Layer 4 of a small transformer language model trained on English Wikipedia (16 layers, counted from 0, width 128).
A neuron adds its activation times its output weights to the MLP's output. To switch it off is to set its activation to zero at one token and run the rest of the model.

Output weights of the MLP neurons that the questions are about. A number n stands for n times 0.0014.
n0: -154 -70 80 -16 81 24 -37 -110 -82 24 -6 54 63 6 -19 87 221 -26 6 -40 -79 -28 31 36 -154 22 68 185 -29 183 68 -171 -96 -63 -50 3 -185 -32 109 139 38 -29 -81 99 7 -98 -136 -44 -15 129 -181 3 -6 -156 -225 -118 106 244 -30 -64 -201 -38 -3 -12 37 61 167 -67 78 -143 -173 128 120 -307 74 -89 50 112 -73 86 -32 -101 15 12 22 -39 -19 73 -50 -37 120 56 -109 255 -98 78 65 80 22 -113 18 187 -28 -11 50 -20 -55 86 97 115 69 179 64 -159 18 -37 106 -19 -25 -112 -106 -61 99 -60 23 22 238 -211
n14: 30 6 -19 15 -29 69 126 183 177 -74 -12 42 129 -27 51 -56 -108 3 -86 -23 -40 -84 -15 71 66 70 -201 82 -104 54 -151 102 40 115 -98 24 -123 -54 0 -58 -74 -24 82 36 137 -18 -36 28 -106 -149 -69 -53 -33 3 -205 -86 -184 -50 71 -86 -135 -149 228 68 125 -63 -284 -138 129 124 187 85 -36 22 244 66 -81 -29 42 5 69 -49 -60 85 -122 -24 65 120 -152 -3 69 6 -91 -58 9 222 -67 118 115 157 -134 48 -90 32 -9 -118 -69 3 -107 63 -6 -120 41 34 -78 52 -15 146 37 -19 177 0 81 -85 39 134 131 -203
n15: 83 119 25 4 -148 -238 -15 -203 -103 51 -98 -31 79 13 85 -7 42 54 198 -90 30 191 94 -232 166 -37 57 -64 -109 -231 130 -142 104 43 146 111 0 -31 115 88 -41 -12 -27 -50 171 11 31 -70 202 -96 10 -111 -72 108 155 -91 69 -23 81 9 86 -105 -61 152 -4 -173 -154 -111 -262 227 69 168 68 -120 -13 -84 70 72 166 -44 58 3 -53 -9 -56 -10 -193 -185 -126 99 -123 -212 128 -118 63 99 123 -86 -138 -14 114 -239 -43 -151 13 91 -7 76 53 -48 -119 7 -116 -18 16 107 108 68 -50 142 27 273 -42 -205 38 -7 29 35
n32: -23 -71 73 137 80 39 -30 282 -290 -51 -27 -74 -33 -85 4 264 91 -189 7 -156 -250 -133 91 -223 -145 25 -47 167 239 74 4 -63 201 -220 199 7 51 -48 -60 -44 51 -238 44 119 -115 -61 -111 14 -187 144 -184 107 -260 165 61 -21 89 -210 158 -55 31 59 -7 -21 -250 41 -30 -46 -167 78 28 -125 -258 42 -68 -57 -114 -7 -11 -37 122 -7 -48 10 40 57 -232 96 -180 129 113 -138 86 85 -19 -107 162 195 4 -168 91 50 112 -82 0 -73 -161 97 -106 -45 132 162 63 120 113 137 110 114 125 112 29 -21 161 -43 -48 15 -24 25
n59: -69 30 -109 -251 -46 35 8 15 -161 211 0 -40 -99 221 -154 6 -89 186 -119 -9 57 -74 106 133 71 243 -72 13 -158 -33 -137 79 59 23 111 28 -3 -62 -9 71 -192 62 -52 -51 19 0 235 9 -103 -53 -12 -109 25 -66 107 185 9 48 -138 -94 176 160 -26 23 0 44 -188 3 -46 -50 53 44 55 67 150 87 286 41 -62 -22 83 11 105 34 12 -63 -80 -37 141 -90 128 -51 -97 55 -44 -219 8 166 -47 34 26 80 105 71 -18 -39 -93 -24 -57 -149 -217 -27 -138 29 32 -30 -113 12 -31 -61 192 3 55 23 -117 -182 -63 70
n75: 166 -93 -81 68 -115 73 160 -85 -80 18 61 33 -156 -21 -109 0 -55 -105 86 176 64 -275 13 -19 -105 78 -156 98 -82 -9 31 -117 -22 90 53 108 91 -10 -196 -290 -53 -139 -206 -55 107 -48 80 93 111 -172 63 59 53 -59 67 -105 -67 36 -38 58 59 126 87 -44 11 87 144 -57 82 -134 125 -254 -50 31 -10 -39 0 118 47 0 -140 -130 -24 25 -129 -44 178 40 -33 50 -108 100 87 88 -14 -72 60 58 111 326 57 45 130 211 66 -119 203 -97 198 -187 198 65 0 45 -207 39 -102 112 -60 83 -125 -45 -54 -84 -46 -3 -84 -102
n190: 161 -214 79 -114 86 -13 -105 114 139 -29 0 67 118 -105 114 -119 31 -125 -12 105 29 17 109 19 -10 79 76 -169 38 189 -118 21 19 18 235 208 188 119 -257 -62 150 -153 23 -127 -95 111 101 -6 183 27 -55 -50 -138 3 -26 -128 32 7 51 -143 44 -57 168 86 -322 -31 27 45 -66 -54 188 -15 -141 153 -3 49 79 29 136 -165 -37 -245 -118 43 -147 0 77 -91 -34 78 22 -56 -20 131 31 111 -14 37 -82 80 -147 -64 -7 -12 53 129 52 -46 200 -132 50 -102 -211 219 -31 -131 13 -20 -144 60 -179 71 133 -32 -6 34 -216 57
n192: 10 -16 -155 31 -153 28 3 31 -46 85 206 43 20 -61 -62 -71 95 144 76 87 -86 89 214 -57 82 106 -158 76 -233 -152 -136 130 35 -34 -72 130 -85 -50 -191 221 -33 -12 123 27 -189 -61 30 99 110 137 -35 58 146 46 -127 -132 127 -81 100 -95 -74 75 96 -44 -71 260 85 -25 29 43 29 7 184 -160 -189 159 -9 -38 103 63 99 -9 -194 24 119 118 20 -96 -243 161 -52 -109 150 -126 -41 -139 99 -33 117 -101 -100 -151 -16 -134 85 -38 19 19 -112 -73 -157 -13 39 100 46 -51 195 -29 141 -10 -42 -165 -162 -132 -76 -7 135 -7
n233: 32 -104 -120 72 -146 -45 -54 -69 -63 34 -62 -16 -44 17 82 43 -146 -109 -64 179 55 82 6 112 154 34 25 -225 -10 -117 -75 -74 27 13 -101 -109 258 210 -13 3 -72 -95 -28 90 -99 -7 -9 -106 85 -183 -30 -68 -19 100 222 -118 33 -115 -42 -67 47 -167 101 167 -51 -73 122 191 25 10 -33 159 -136 209 110 -61 -3 67 38 69 70 -101 -49 131 -22 39 -19 -79 116 140 38 -56 -137 -157 208 169 0 87 -86 66 -111 9 -22 -117 -150 -87 107 -208 58 150 78 -129 -208 60 26 -65 -28 104 -21 -7 -41 79 13 166 -70 157 21 200
n288: 195 -130 -82 -65 -34 -63 -115 -178 152 -118 45 53 9 -55 110 -74 68 0 -96 59 85 -47 -105 126 -12 -77 86 -73 71 65 -97 70 102 36 -217 -198 -9 -19 -16 -17 -59 103 6 67 121 -19 315 47 -3 -77 -126 -126 249 -53 88 51 21 0 0 -38 35 116 47 0 10 -293 182 199 -3 35 -61 220 -192 156 -82 92 -27 157 -22 -195 -69 -149 -43 -41 -156 199 -59 35 69 -11 -227 10 105 -31 -81 123 100 176 3 106 -9 17 12 33 43 -6 -24 -3 58 48 -25 -49 -241 -198 23 -18 -22 -38 21 144 -28 3 -193 -76 -9 -105 0 21
n344: -7 -56 276 133 67 257 -27 -45 58 62 115 -7 65 -115 78 43 -24 -13 128 70 -3 -197 100 -140 -182 63 -36 -82 17 147 84 144 49 -237 -14 89 -125 -205 -100 -50 -47 -62 -57 -112 -42 217 -20 121 179 77 19 -79 -27 -16 177 -29 65 156 -45 107 -45 108 -29 -16 -22 -134 60 -42 -57 175 131 -300 -136 -133 -221 -140 153 -124 34 -130 17 71 -84 -41 126 -10 -51 -214 -68 55 66 28 -48 0 -21 200 -26 -30 -114 -24 52 128 -129 -81 97 3 39 13 52 62 81 -119 72 78 107 -152 -114 280 -230 145 -84 -98 -79 150 35 159 -44 15
n354: -52 112 36 35 56 92 38 126 -37 -213 -6 6 54 34 -130 -8 -108 77 -123 75 -112 147 81 46 87 44 -113 175 52 -21 53 -18 -73 -35 139 -6 -114 86 46 -75 -84 21 45 -196 -65 -35 -105 -27 49 49 38 -61 71 -137 25 38 144 103 59 60 -165 45 -101 -123 73 -37 -328 -11 -92 -106 87 -111 59 47 -72 140 -11 -68 -3 -77 -11 -23 -39 31 58 -87 -34 156 -152 -132 24 -85 11 -176 9 -79 143 109 72 -191 -8 13 -3 25 263 155 -104 47 67 -17 -99 -102 154 18 53 -97 28 -3 61 -124 84 -27 62 131 -53 144 116 83
n417: -87 -63 62 117 116 -89 69 138 -130 126 29 36 142 123 20 -203 -180 91 -142 111 -20 12 -184 -19 163 24 -158 -149 96 147 -163 -134 42 -76 0 403 -33 -188 -50 -86 92 -339 24 -11 21 242 -89 49 -322 -4 81 -91 53 75 149 255 -257 48 -66 53 88 323 -42 -69 48 119 20 128 16 4 145 -155 20 -17 43 -111 -316 156 -74 -133 -154 -70 -4 -49 -166 108 8 0 -52 -104 -221 88 -41 -76 -8 -100 3 -4 45 153 -139 -11 103 218 -272 225 16 -47 87 -4 181 -59 220 242 173 -16 -56 16 -110 140 188 98 -6 -73 -165 -29 -181 -55
n449: -96 -21 -16 131 75 45 -36 -116 -240 -58 37 7 -203 -73 -11 128 -108 -47 64 -18 182 -58 243 246 -208 -187 -120 -30 -145 33 86 73 301 -144 47 -26 -83 113 -7 37 -29 23 11 127 102 149 167 -166 0 -128 73 -20 -127 81 -49 -55 66 -121 100 -34 82 105 -92 -65 -207 -128 76 223 -7 -114 140 -115 4 135 -46 -96 -119 223 110 46 29 185 -47 -47 7 -56 -7 -84 -130 8 -50 -45 117 55 202 34 152 -60 -107 323 221 -124 32 -29 -79 -23 88 -11 -156 -58 310 -226 -147 144 -54 149 -172 -61 20 -87 -165 49 -20 -126 -81 52 -139 49
n478: -126 128 -107 -27 43 110 -57 -174 90 -3 -89 222 -84 45 -81 6 -152 46 0 -113 -92 87 94 22 6 -51 -90 39 -18 -159 256 -147 -17 -36 9 -140 79 35 241 19 -14 -13 -85 -45 -111 184 67 -35 25 21 97 24 -49 -43 53 116 3 -6 -44 99 -65 98 -133 33 -43 88 -237 -17 -57 -50 -61 22 46 -99 36 -129 117 -22 -134 -55 98 181 -50 24 188 15 -106 23 -32 0 -107 -122 248 72 -149 27 45 -127 18 -112 -58 -39 197 -13 154 -34 62 -20 -53 52 -155 87 224 -42 56 68 -57 -167 72 0 31 -31 83 46 -21 106 0 -7
n491: 103 -7 -166 -15 174 36 64 138 -219 -270 108 41 -26 59 -30 107 -259 87 -28 133 -18 -41 204 -208 36 66 132 272 85 71 -240 -64 0 -8 19 183 155 227 -88 -241 89 -119 -96 14 94 -43 45 18 -47 -14 39 126 19 35 -22 -100 43 -70 -36 35 -74 75 -25 7 -133 118 -471 -101 -18 -57 -54 103 -71 101 -128 -144 -134 58 53 96 196 -62 90 -14 -29 -35 168 8 116 -302 -21 144 -19 130 -70 -140 -55 -198 99 71 -129 -145 11 269 97 87 -153 -47 0 -42 -22 -59 144 -118 -31 26 -111 -52 148 -161 -37 -11 297 222 143 -271 -193 332

Each question names a token from some text and the token that comes next. It shows the activations a of the neurons there, in the order above. A number n stands for n times 0.0061.

Then comes g, the gradient of the next token's log-probability with respect to the MLP's output, scaled to length 1. A neuron's effect is roughly proportional to its activation times (output weights . g). A number n stands for n times 0.00066.

"o", then ";"
a: -6 -27 -8 -2 0 -4 -26 -28 -21 -27 155 -13 -1 -18 -27 -24
g: 71 193 -121 29 -132 162 -34 54 34 -161 -37 373 -20 93 92 -48 9 349 -47 10 75 300 75 25 39 -61 22 336 151 116 88 -80 105 -150 -148 -15 -134 -271 -95 59 -110 88 -44 80 26 133 -151 33 -33 -35 28 -32 161 -124 -202 22 -64 -71 -60 69 -66 -103 30 -265 -28 -98 100 147 101 -125 -161 -376 21 -68 -81 -257 224 -103 -34 154 -51 19 15 -158 94 160 -88 -164 -5 48 131 -57 28 -63 94 -82 231 -140 -58 -116 -158 -66 134 -125 154 161 -96 193 261 67 -41 -169 118 169 26 -306 -139 -66 59 118 163 -80 -85 -78 207 -49 -111 -129
Which neuron, switched off, lowers the next token's probability most? n344

" area", then " code"
a: -3 -5 -6 0 0 -28 79 -3 -1 -6 0 -9 0 -10 -2 0
g: 244 -173 -125 -103 52 -2 -134 48 250 -13 -112 -198 -51 -76 1 -187 -39 20 -24 66 -1 -29 -236 3 130 39 96 357 -47 -94 -140 -65 -157 -82 86 102 27 247 -142 -63 44 -78 133 225 -235 341 10 277 57 -48 -108 -38 25 -131 65 -47 -65 147 -23 141 -157 215 -40 -109 257 -9 5 -140 147 106 10 -56 91 131 -8 -243 60 -98 24 86 -422 -31 -136 -225 -313 -211 123 -25 -148 -23 -48 195 -18 116 -86 -83 3 132 -6 51 -148 178 91 -21 -133 202 -146 -85 135 106 41 54 130 -47 95 44 28 158 61 247 -112 30 49 7 12 -39 -216 -7
Which neuron, switched off, lowers the next token's probability most? n190

"-", then " •"
a: -21 -1 6 18 11 -28 -9 -25 -19 -26 -22 128 -3 -15 -12 -18
g: 18 1 -105 76 -29 -58 451 -205 -18 145 -81 17 150 197 121 251 -147 83 66 -11 -83 7 20 -238 -155 66 146 82 -46 -148 22 -22 -128 -172 -43 -69 18 -56 62 50 -49 -79 129 1 -290 110 401 -50 47 -27 38 -55 -79 9 -249 72 148 -112 78 -72 -9 142 -117 -47 118 -169 134 28 42 -136 -147 102 -183 -97 33 -276 165 67 186 101 -43 -101 -28 -87 113 156 -107 -106 -46 -8 -65 246 11 1 51 -258 119 -120 137 140 -192 -171 -187 219 2 39 254 -37 24 -178 105 155 97 90 -185 -21 -305 155 14 -119 -139 108 -63 220 -37 21 -126 107
Which neuron, switched off, raises the next token's probability most? n354

",", then " Sol"
a: 0 0 -10 -1 -6 -10 190 -14 14 22 -2 -13 0 -26 -14 -27
g: 76 -172 149 -81 -26 59 -43 -119 -8 -137 37 -9 88 -36 75 -78 -11 204 46 0 196 128 -177 113 2 87 3 82 -64 -179 52 -124 4 277 171 9 -122 -245 237 201 185 -18 -185 -2 -114 -94 -75 73 -33 -26 167 152 59 -86 -32 121 -184 -95 -134 -25 128 -212 -101 -41 280 -59 54 -70 121 62 174 -67 196 88 48 323 8 99 -175 -18 -78 160 -138 76 -278 -109 -231 46 159 -197 45 162 144 11 83 -116 183 2 -186 200 -180 218 165 -236 36 -144 80 139 -153 174 -145 44 -190 64 118 -277 -228 -105 -198 -12 -187 94 41 8 -118 -29 -80 3
Which neuron, switched off, raises the next token's probability most? n190

"ines", then "."
a: 0 -19 0 0 -19 0 -13 -26 -1 184 -7 -26 -8 -5 110 -1
g: 50 279 -4 -10 -8 40 -112 -185 175 -105 46 -32 137 146 62 -198 -64 -317 -12 6 -95 170 -154 -126 119 -66 -218 -52 57 131 -53 231 110 75 -126 -22 -286 -8 23 4 103 -140 -19 -47 86 158 -2 -91 83 37 125 -95 197 177 61 19 142 -114 137 -224 50 10 99 136 266 94 18 -10 -92 -105 -104 -79 -43 -89 137 -183 -126 3 52 -251 100 -1 115 -152 138 144 -152 42 -69 -236 78 -185 20 -22 -17 -44 -247 -196 92 -142 -105 226 197 442 138 75 157 29 69 -255 -34 -215 320 -145 -145 -54 -109 -36 69 70 -138 94 39 2 -11 75 64 -68
Which neuron, switched off, lowers the next token's probability most? n478

" Med", then "iter"
a: 0 0 -14 -4 -23 -5 -12 -5 190 -1 -2 0 0 -2 -3 -1
g: 54 -82 -112 113 -12 -16 -13 472 193 14 -102 -68 33 -105 -154 14 -134 10 200 -83 173 38 60 -111 -264 -137 -120 -62 132 285 67 -158 65 131 -231 -35 -206 108 -106 51 -173 -91 113 -104 -56 -156 -35 -254 -173 189 -46 -111 21 169 -44 26 -212 111 -90 244 -371 140 7 -26 20 -154 22 140 -7 105 -121 -224 -118 -8 -76 69 15 123 -10 -33 -65 -123 96 267 -253 17 37 204 -29 -81 81 -233 94 -112 -18 -94 -2 -26 13 -24 43 190 -63 281 -2 97 -32 -83 -57 95 220 -2 5 33 -148 151 110 120 98 -40 282 -23 -146 -17 168 152 55 40
Which neuron, switched off, raises the next token's probability most? n233

" a", then " population"
a: -27 -1 -2 -5 170 -8 -21 -17 -27 -20 -26 20 -2 -6 0 -13
g: -2 60 -70 -52 19 -14 -58 44 -59 139 -220 -239 44 174 -84 -185 -73 17 133 -130 82 -111 -80 -160 262 44 -47 12 -157 -53 42 52 377 33 -30 132 85 -116 216 216 -285 -57 140 -140 107 90 15 251 -128 -169 207 -12 -143 192 36 184 121 95 -82 63 -5 -61 106 -109 -80 5 20 38 70 -245 -186 -92 111 114 147 -21 -132 -245 -201 -201 -67 70 102 -9 0 -2 21 47 -102 77 18 -43 -273 231 90 -62 -198 -223 -142 329 -27 301 126 119 108 9 -18 -102 175 -132 -148 -25 61 -40 45 -44 -94 186 71 14 -78 97 -28 19 228 -276 -44 -133
Which neuron, switched off, lowers the next token's probability most? n59

"ic", then " Chinese"
a: -3 -28 0 0 -25 -2 -1 0 0 -27 73 155 -11 -24 -27 -4
g: -19 70 281 24 -115 41 177 48 -27 37 -74 -63 -4 94 -128 205 15 128 -250 7 -43 71 -115 -122 -217 -168 -48 -155 43 -116 37 171 -132 -39 229 158 -111 -24 56 69 -28 -140 -60 -121 67 -101 86 253 -45 -25 -51 -126 60 189 7 -104 -11 -173 -114 -93 71 70 -26 -98 7 88 -36 -38 -51 -168 -286 -341 116 12 -172 142 -15 -203 94 49 148 -185 -122 182 167 304 122 44 -12 32 -186 48 -124 -10 -138 -415 35 -21 144 52 -138 41 194 101 -42 165 -25 161 2 81 145 -119 10 186 36 60 100 1 -311 225 378 -160 -22 33 -97 43 136 79
Which neuron, switched off, lowers the next token's probability most? n354

" in", then " the"
a: -7 -8 -24 -14 -27 -8 -26 -28 32 -27 -12 -25 -4 -6 -27 353
g: -44 -48 64 139 268 -105 53 -64 56 -14 -106 262 43 24 98 53 68 -43 -131 158 17 15 44 -44 -239 -3 226 6 242 -207 183 -151 122 -94 -76 -52 -61 -19 53 -163 198 29 -71 -225 -118 22 -244 -210 -229 85 -190 129 155 7 53 -36 4 57 -108 -170 247 -325 -26 10 -118 -4 37 165 78 59 161 256 104 -24 258 -193 60 -175 147 36 306 23 -190 54 -186 204 -142 -13 -167 48 -66 -71 162 137 75 -111 135 -61 36 -141 64 101 -113 8 -113 -50 227 -91 -238 -43 -44 25 -227 37 -45 176 -138 77 -142 33 75 -59 66 -101 -64 -42 307 -134
Which neuron, switched off, raises the next token's probability most? n491

"'", then " un"
a: -25 -10 0 0 2 68 -25 0 -23 -11 294 -27 -1 -6 47 -6
g: -77 -130 -146 245 40 -1 62 203 63 79 95 -166 16 58 -213 -120 -63 -96 -206 -21 -29 -100 -131 149 -78 129 -91 165 -58 94 71 33 220 175 58 -11 27 33 92 -191 -90 -89 -47 -126 -195 47 115 -98 -51 -122 -72 -139 -23 0 197 146 71 -88 100 275 154 -87 106 54 -295 183 -264 -189 85 99 -191 -45 -138 -9 -159 -67 304 -120 -74 24 -126 26 -34 -80 256 -40 250 -345 -22 -135 44 -15 -65 132 21 -88 -73 -2 335 31 269 -27 83 -14 -133 -97 222 -305 -81 -122 194 -144 121 52 113 132 -37 -53 224 76 -39 1 -1 -68 160 7 -96 129
Which neuron, switched off, lowers the next token's probability most? n344

"ions", then " between"
a: -2 -13 -1 -1 0 -7 -28 -22 -26 169 0 -28 -24 -27 -8 -9
g: 138 87 -117 -116 -192 -82 121 118 -33 -73 201 8 -24 21 -111 -174 -60 180 237 114 3 64 183 -123 -177 -210 128 4 -32 122 -320 -53 -27 82 34 68 -166 154 -127 -214 16 84 31 10 -126 115 -75 43 -193 119 -208 131 62 268 55 -60 -77 39 -195 -90 145 73 136 -14 -304 -266 58 -56 7 105 -64 -85 -225 25 112 -126 20 280 120 253 110 -87 -27 48 33 -187 -121 -29 -37 -45 66 -32 -32 -57 -68 -98 4 303 21 -84 -133 108 47 -123 12 -59 42 23 129 133 255 -307 -175 253 19 129 203 66 43 -152 315 -164 -108 -58 144 -3 -145 44
Which neuron, switched off, lowers the next token's probability most? n288

" in", then " 193"
a: 0 0 -18 0 -2 -26 80 214 -20 -28 -4 -27 0 0 -24 -18
g: -43 270 -27 44 -81 116 126 80 -216 -15 43 -195 190 199 -226 -226 -27 -45 -48 21 -133 -85 31 -202 67 -216 60 -205 20 -39 -108 87 -14 44 59 156 -129 5 145 133 -214 115 49 53 -151 316 73 225 278 -88 161 -39 -7 155 -114 10 -289 -146 247 -46 -125 231 27 58 -48 85 -18 48 256 120 -4 168 150 -168 26 131 -130 -130 -38 5 60 18 135 220 101 -6 -195 206 44 -283 33 3 102 143 -117 -33 -235 -122 0 -122 -101 -143 86 -90 -116 145 -8 -17 -303 -47 7 79 34 13 -94 -145 -73 0 243 -161 -246 101 -63 63 101 13 -102 20
Which neuron, switched off, raises the next token's probability most? n190

"ates", then " and"
a: 0 37 -3 -6 -8 -28 -2 0 0 -1 0 -26 97 0 -4 0
g: -157 36 242 -41 135 -166 4 121 57 116 70 -149 -13 -177 -123 12 17 -1 -49 58 -70 -150 108 -193 -84 -37 299 193 238 -97 -194 126 69 -181 34 -25 -77 49 92 236 -6 -32 86 -48 8 -82 -338 24 -31 3 -167 -46 -96 -139 -234 202 163 -34 -39 -41 -273 -97 122 -27 -14 126 -82 -42 -52 225 324 35 47 -203 -26 -122 41 -185 69 -7 -75 70 -124 257 283 157 -148 -26 26 2 30 -139 -87 -44 130 -104 95 -109 111 161 -72 95 87 -5 113 4 -263 -278 -239 127 -23 53 28 141 -103 -62 -78 60 -129 127 232 196 -90 -142 33 -3 337 46
Which neuron, switched off, lowers the next token's probability most? n75

" of", then " San"
a: -4 -5 -24 -3 -21 -3 -27 -19 23 -27 -10 -19 0 -24 -26 305
g: 1 162 -246 -5 72 0 -39 -75 153 -124 -37 24 -251 130 20 14 -44 64 -102 -115 -149 -99 -136 -121 333 -18 41 -117 -124 1 9 -89 47 192 -64 -96 167 202 -145 202 17 61 68 -197 183 187 46 152 207 -180 44 118 -103 -136 -41 148 -65 -24 108 278 -111 449 -76 -33 160 -209 26 -118 34 241 68 44 -55 -53 -148 -6 -53 11 -110 -22 18 -241 112 -84 75 -153 118 -279 55 -55 -125 71 -79 -127 -126 71 -29 -292 65 -52 60 -86 86 227 75 67 -150 -236 -60 18 22 7 64 38 164 -130 -152 -41 339 -99 103 -9 -26 0 308 -76 98 -100
Which neuron, switched off, lowers the next token's probability most? n491

".", then " After"
a: -2 0 -14 -12 13 -17 183 -22 72 -18 -2 -24 -1 -24 -19 122
g: -71 4 53 28 -289 119 59 -143 -94 -115 136 -75 -195 9 43 -116 -51 105 -3 351 -53 86 239 -56 160 -168 -143 10 264 -10 -126 202 187 -93 -246 173 -57 74 46 -39 54 15 -31 98 -87 320 -71 14 -54 -138 -180 117 43 35 -123 119 21 -150 -179 -20 170 355 -162 -60 -61 42 176 145 55 23 -82 -25 -147 -265 -2 214 -15 -29 77 -58 -94 -88 -60 -209 81 129 -151 178 -44 5 43 -100 12 14 2 29 -269 23 169 -139 -234 -272 215 17 153 137 -330 69 98 45 125 107 151 20 -95 66 -44 -98 74 -142 252 34 45 -142 -94 66 -48 -57
Which neuron, switched off, raises the next token's probability most? n190

" P", then "or"
a: -28 -14 0 0 -9 -1 0 0 109 -2 -1 -24 -7 -18 -25 0
g: 23 116 -81 -134 -235 69 -112 201 -127 -93 32 84 39 134 -139 -214 -71 56 -45 -10 -10 -270 128 101 432 42 38 36 65 125 51 -154 149 -105 118 -212 -146 160 -77 -43 -60 25 -91 76 -191 219 12 26 -172 -17 44 23 -38 -435 -1 155 67 -80 75 -283 -29 169 168 147 -71 -140 -13 158 91 -100 -35 -56 55 -4 -68 -209 -103 43 -37 -62 -75 146 45 63 -178 -97 -46 -37 157 12 -41 -207 42 328 170 129 72 180 -51 238 215 -202 -25 101 -134 -169 18 -55 -55 2 186 25 -140 53 248 85 -57 145 -22 -35 0 -65 45 -132 -157 223 -232 109
Which neuron, switched off, lowers the next token's probability most? n233

"a", then "ic"
a: -10 -24 0 -1 -28 -18 -10 -19 -1 -21 -25 89 -2 -21 -28 -24
g: 237 -54 -230 -196 -280 -112 -82 103 106 -100 14 -193 62 -103 15 -25 -33 29 49 -63 2 222 -66 28 -134 112 -100 -4 133 24 -68 -33 -139 110 -126 125 -45 -18 270 -53 22 108 -2 71 80 -229 23 154 -274 223 2 283 49 -124 97 -153 71 224 -201 -57 -226 -99 -115 -62 -47 5 144 -58 -100 -89 18 -90 66 -91 -108 -131 -221 -55 138 214 87 38 -60 -96 -79 149 76 -39 -114 46 289 -117 1 -76 163 54 -329 390 -3 -33 19 34 146 46 -113 229 84 367 -52 -118 295 -76 -58 12 -68 43 42 32 -40 -184 37 -219 113 29 46 -43 164 41
Which neuron, switched off, lowers the next token's probability most? n478

" C", then "rit"
a: -27 -2 0 -19 -16 -1 -3 0 178 -26 -5 49 -7 -12 -23 -8
g: 107 -266 203 158 -16 -44 87 -69 34 -93 32 48 62 -119 -29 -40 -71 149 68 87 330 95 -95 -217 65 5 245 -34 -16 -158 149 -157 117 79 -97 140 109 4 -35 -60 -115 -96 141 39 -87 -28 87 -30 -191 -143 -93 161 115 -107 -138 -348 -195 -183 74 -64 224 -48 13 -58 165 -172 133 127 282 76 -97 18 -19 -190 89 37 32 -244 -31 -7 128 317 21 -220 22 205 -89 17 163 -20 -168 38 26 -38 -12 -62 -32 -84 102 -194 68 51 -96 -60 97 -93 -12 -130 -158 240 273 -184 -45 -117 -13 -49 74 -108 323 147 131 111 -43 -247 203 -198 -136 -37
Which neuron, switched off, raises the next token's probability most? n354

"L", then "ing"
a: -27 0 -28 342 -27 -8 -14 -11 -23 -4 -27 -20 0 -4 0 -1
g: 144 114 56 -135 51 77 -72 -191 -111 -69 25 0 -183 -147 43 29 211 -33 107 142 -344 21 131 -76 66 96 -209 26 -161 -21 -115 -181 258 124 84 -244 138 -103 -69 165 21 -243 125 212 -135 -107 -203 -33 25 108 -322 -95 88 84 -145 -237 56 154 82 -5 59 -28 18 -60 150 239 36 30 -92 74 205 111 -79 -69 27 89 -72 117 79 304 89 137 23 63 301 106 70 17 -83 131 -277 -177 73 118 -3 42 162 -122 -47 -96 -42 -145 63 -93 73 -12 -170 -14 252 -55 -103 -374 55 23 -174 173 40 175 -165 -85 -121 54 137 -83 -71 -53 42 -65
Which neuron, switched off, lowers the next token's probability most? n32

" ab", then "ol"
a: -19 -2 -6 -2 -26 -20 -19 -7 160 -2 -3 -28 -1 0 0 -4
g: 154 -151 13 124 7 23 4 -102 287 56 -60 -80 -20 123 90 -262 173 -24 -71 146 117 -125 14 145 16 -140 134 -135 2 -82 71 44 11 6 173 -127 -33 -30 36 310 -148 75 167 -17 -11 -256 88 141 59 -235 54 30 81 67 179 119 120 -29 -132 160 -47 -101 47 276 -165 -156 -102 -80 34 88 -42 253 121 46 44 -243 0 -70 -25 169 56 -136 -162 111 -108 139 -99 -72 -66 24 105 159 -168 301 51 78 75 -145 37 -15 313 -125 -62 0 -265 -325 25 -17 -83 -266 120 89 -199 -16 -233 158 7 -205 -43 166 -278 -115 53 112 -53 -116 -39 -163
Which neuron, switched off, lowers the next token's probability most? n233

"a", then ","
a: 0 -14 0 0 -16 -1 -4 -25 21 45 249 -28 -1 -25 32 -28
g: 0 84 -230 -23 2 -278 -49 97 98 -38 44 84 22 23 203 -4 -30 -249 -128 101 162 269 201 40 243 77 89 -238 -112 147 76 60 -110 -65 282 40 -108 -217 213 194 -312 101 177 -36 17 27 29 -35 72 -3 55 -81 91 -70 -76 -179 -264 -70 -79 -45 21 -43 -56 47 6 141 -21 -74 -17 18 -53 85 171 -112 -25 -377 138 -21 -134 -21 108 -149 164 11 55 -88 102 21 125 -133 -171 36 81 -98 -115 -44 190 20 -28 79 -105 65 233 -283 40 175 154 41 -94 -288 -125 238 -22 38 -13 144 84 -216 -52 -134 189 -5 63 -339 26 9 156 -112
Which neuron, switched off, raises the next token's probability most? n344

"v", then "im"
a: -1 -21 0 0 0 -2 -12 202 -10 -2 -2 0 0 0 11 0
g: -145 -152 -55 49 83 27 127 -85 -78 -83 -63 -1 99 -178 136 75 161 55 33 -183 -218 -195 -26 12 -88 -143 21 75 29 -119 126 -45 203 -17 228 136 77 -175 -121 221 30 -100 -3 89 -140 -139 -180 181 45 33 -100 -18 -212 126 9 293 15 -171 432 52 -36 -71 200 122 -58 59 -57 -97 5 126 -44 101 70 272 64 54 -92 201 113 -288 -150 -297 -43 -85 237 180 154 102 22 106 -158 117 63 58 -80 71 -5 31 -234 -173 -208 31 116 16 -105 -162 29 220 -106 -57 90 -219 -20 189 -11 6 -55 114 -103 101 -145 -78 80 -255 112 93 -238 -35
Which neuron, switched off, lowers the next token's probability most? n192

"lected", then " to"
a: 0 -15 -28 -9 0 -4 5 20 -17 -22 0 0 151 -22 -2 -5
g: 246 72 -216 -210 -327 8 -25 74 49 -25 128 -91 -69 43 48 -51 120 104 14 148 70 -247 151 -287 250 60 -55 -165 -100 146 -215 -93 -82 -45 15 319 -99 -83 -154 -76 151 -165 -144 277 21 44 -81 -20 -187 46 -248 -70 -38 -105 214 168 -44 119 44 -40 -112 41 -236 -160 -29 352 -25 7 -18 -130 172 -55 56 194 58 165 48 157 -46 -98 103 5 14 -122 -100 -14 -297 101 188 -33 83 -18 92 307 42 -49 112 -28 -24 185 23 152 -39 129 -164 -39 37 -115 -62 -237 43 -20 65 -20 49 38 -126 194 -123 -144 156 -83 -3 -134 74 218 -52 2
Which neuron, switched off, lowers the next token's probability most? n417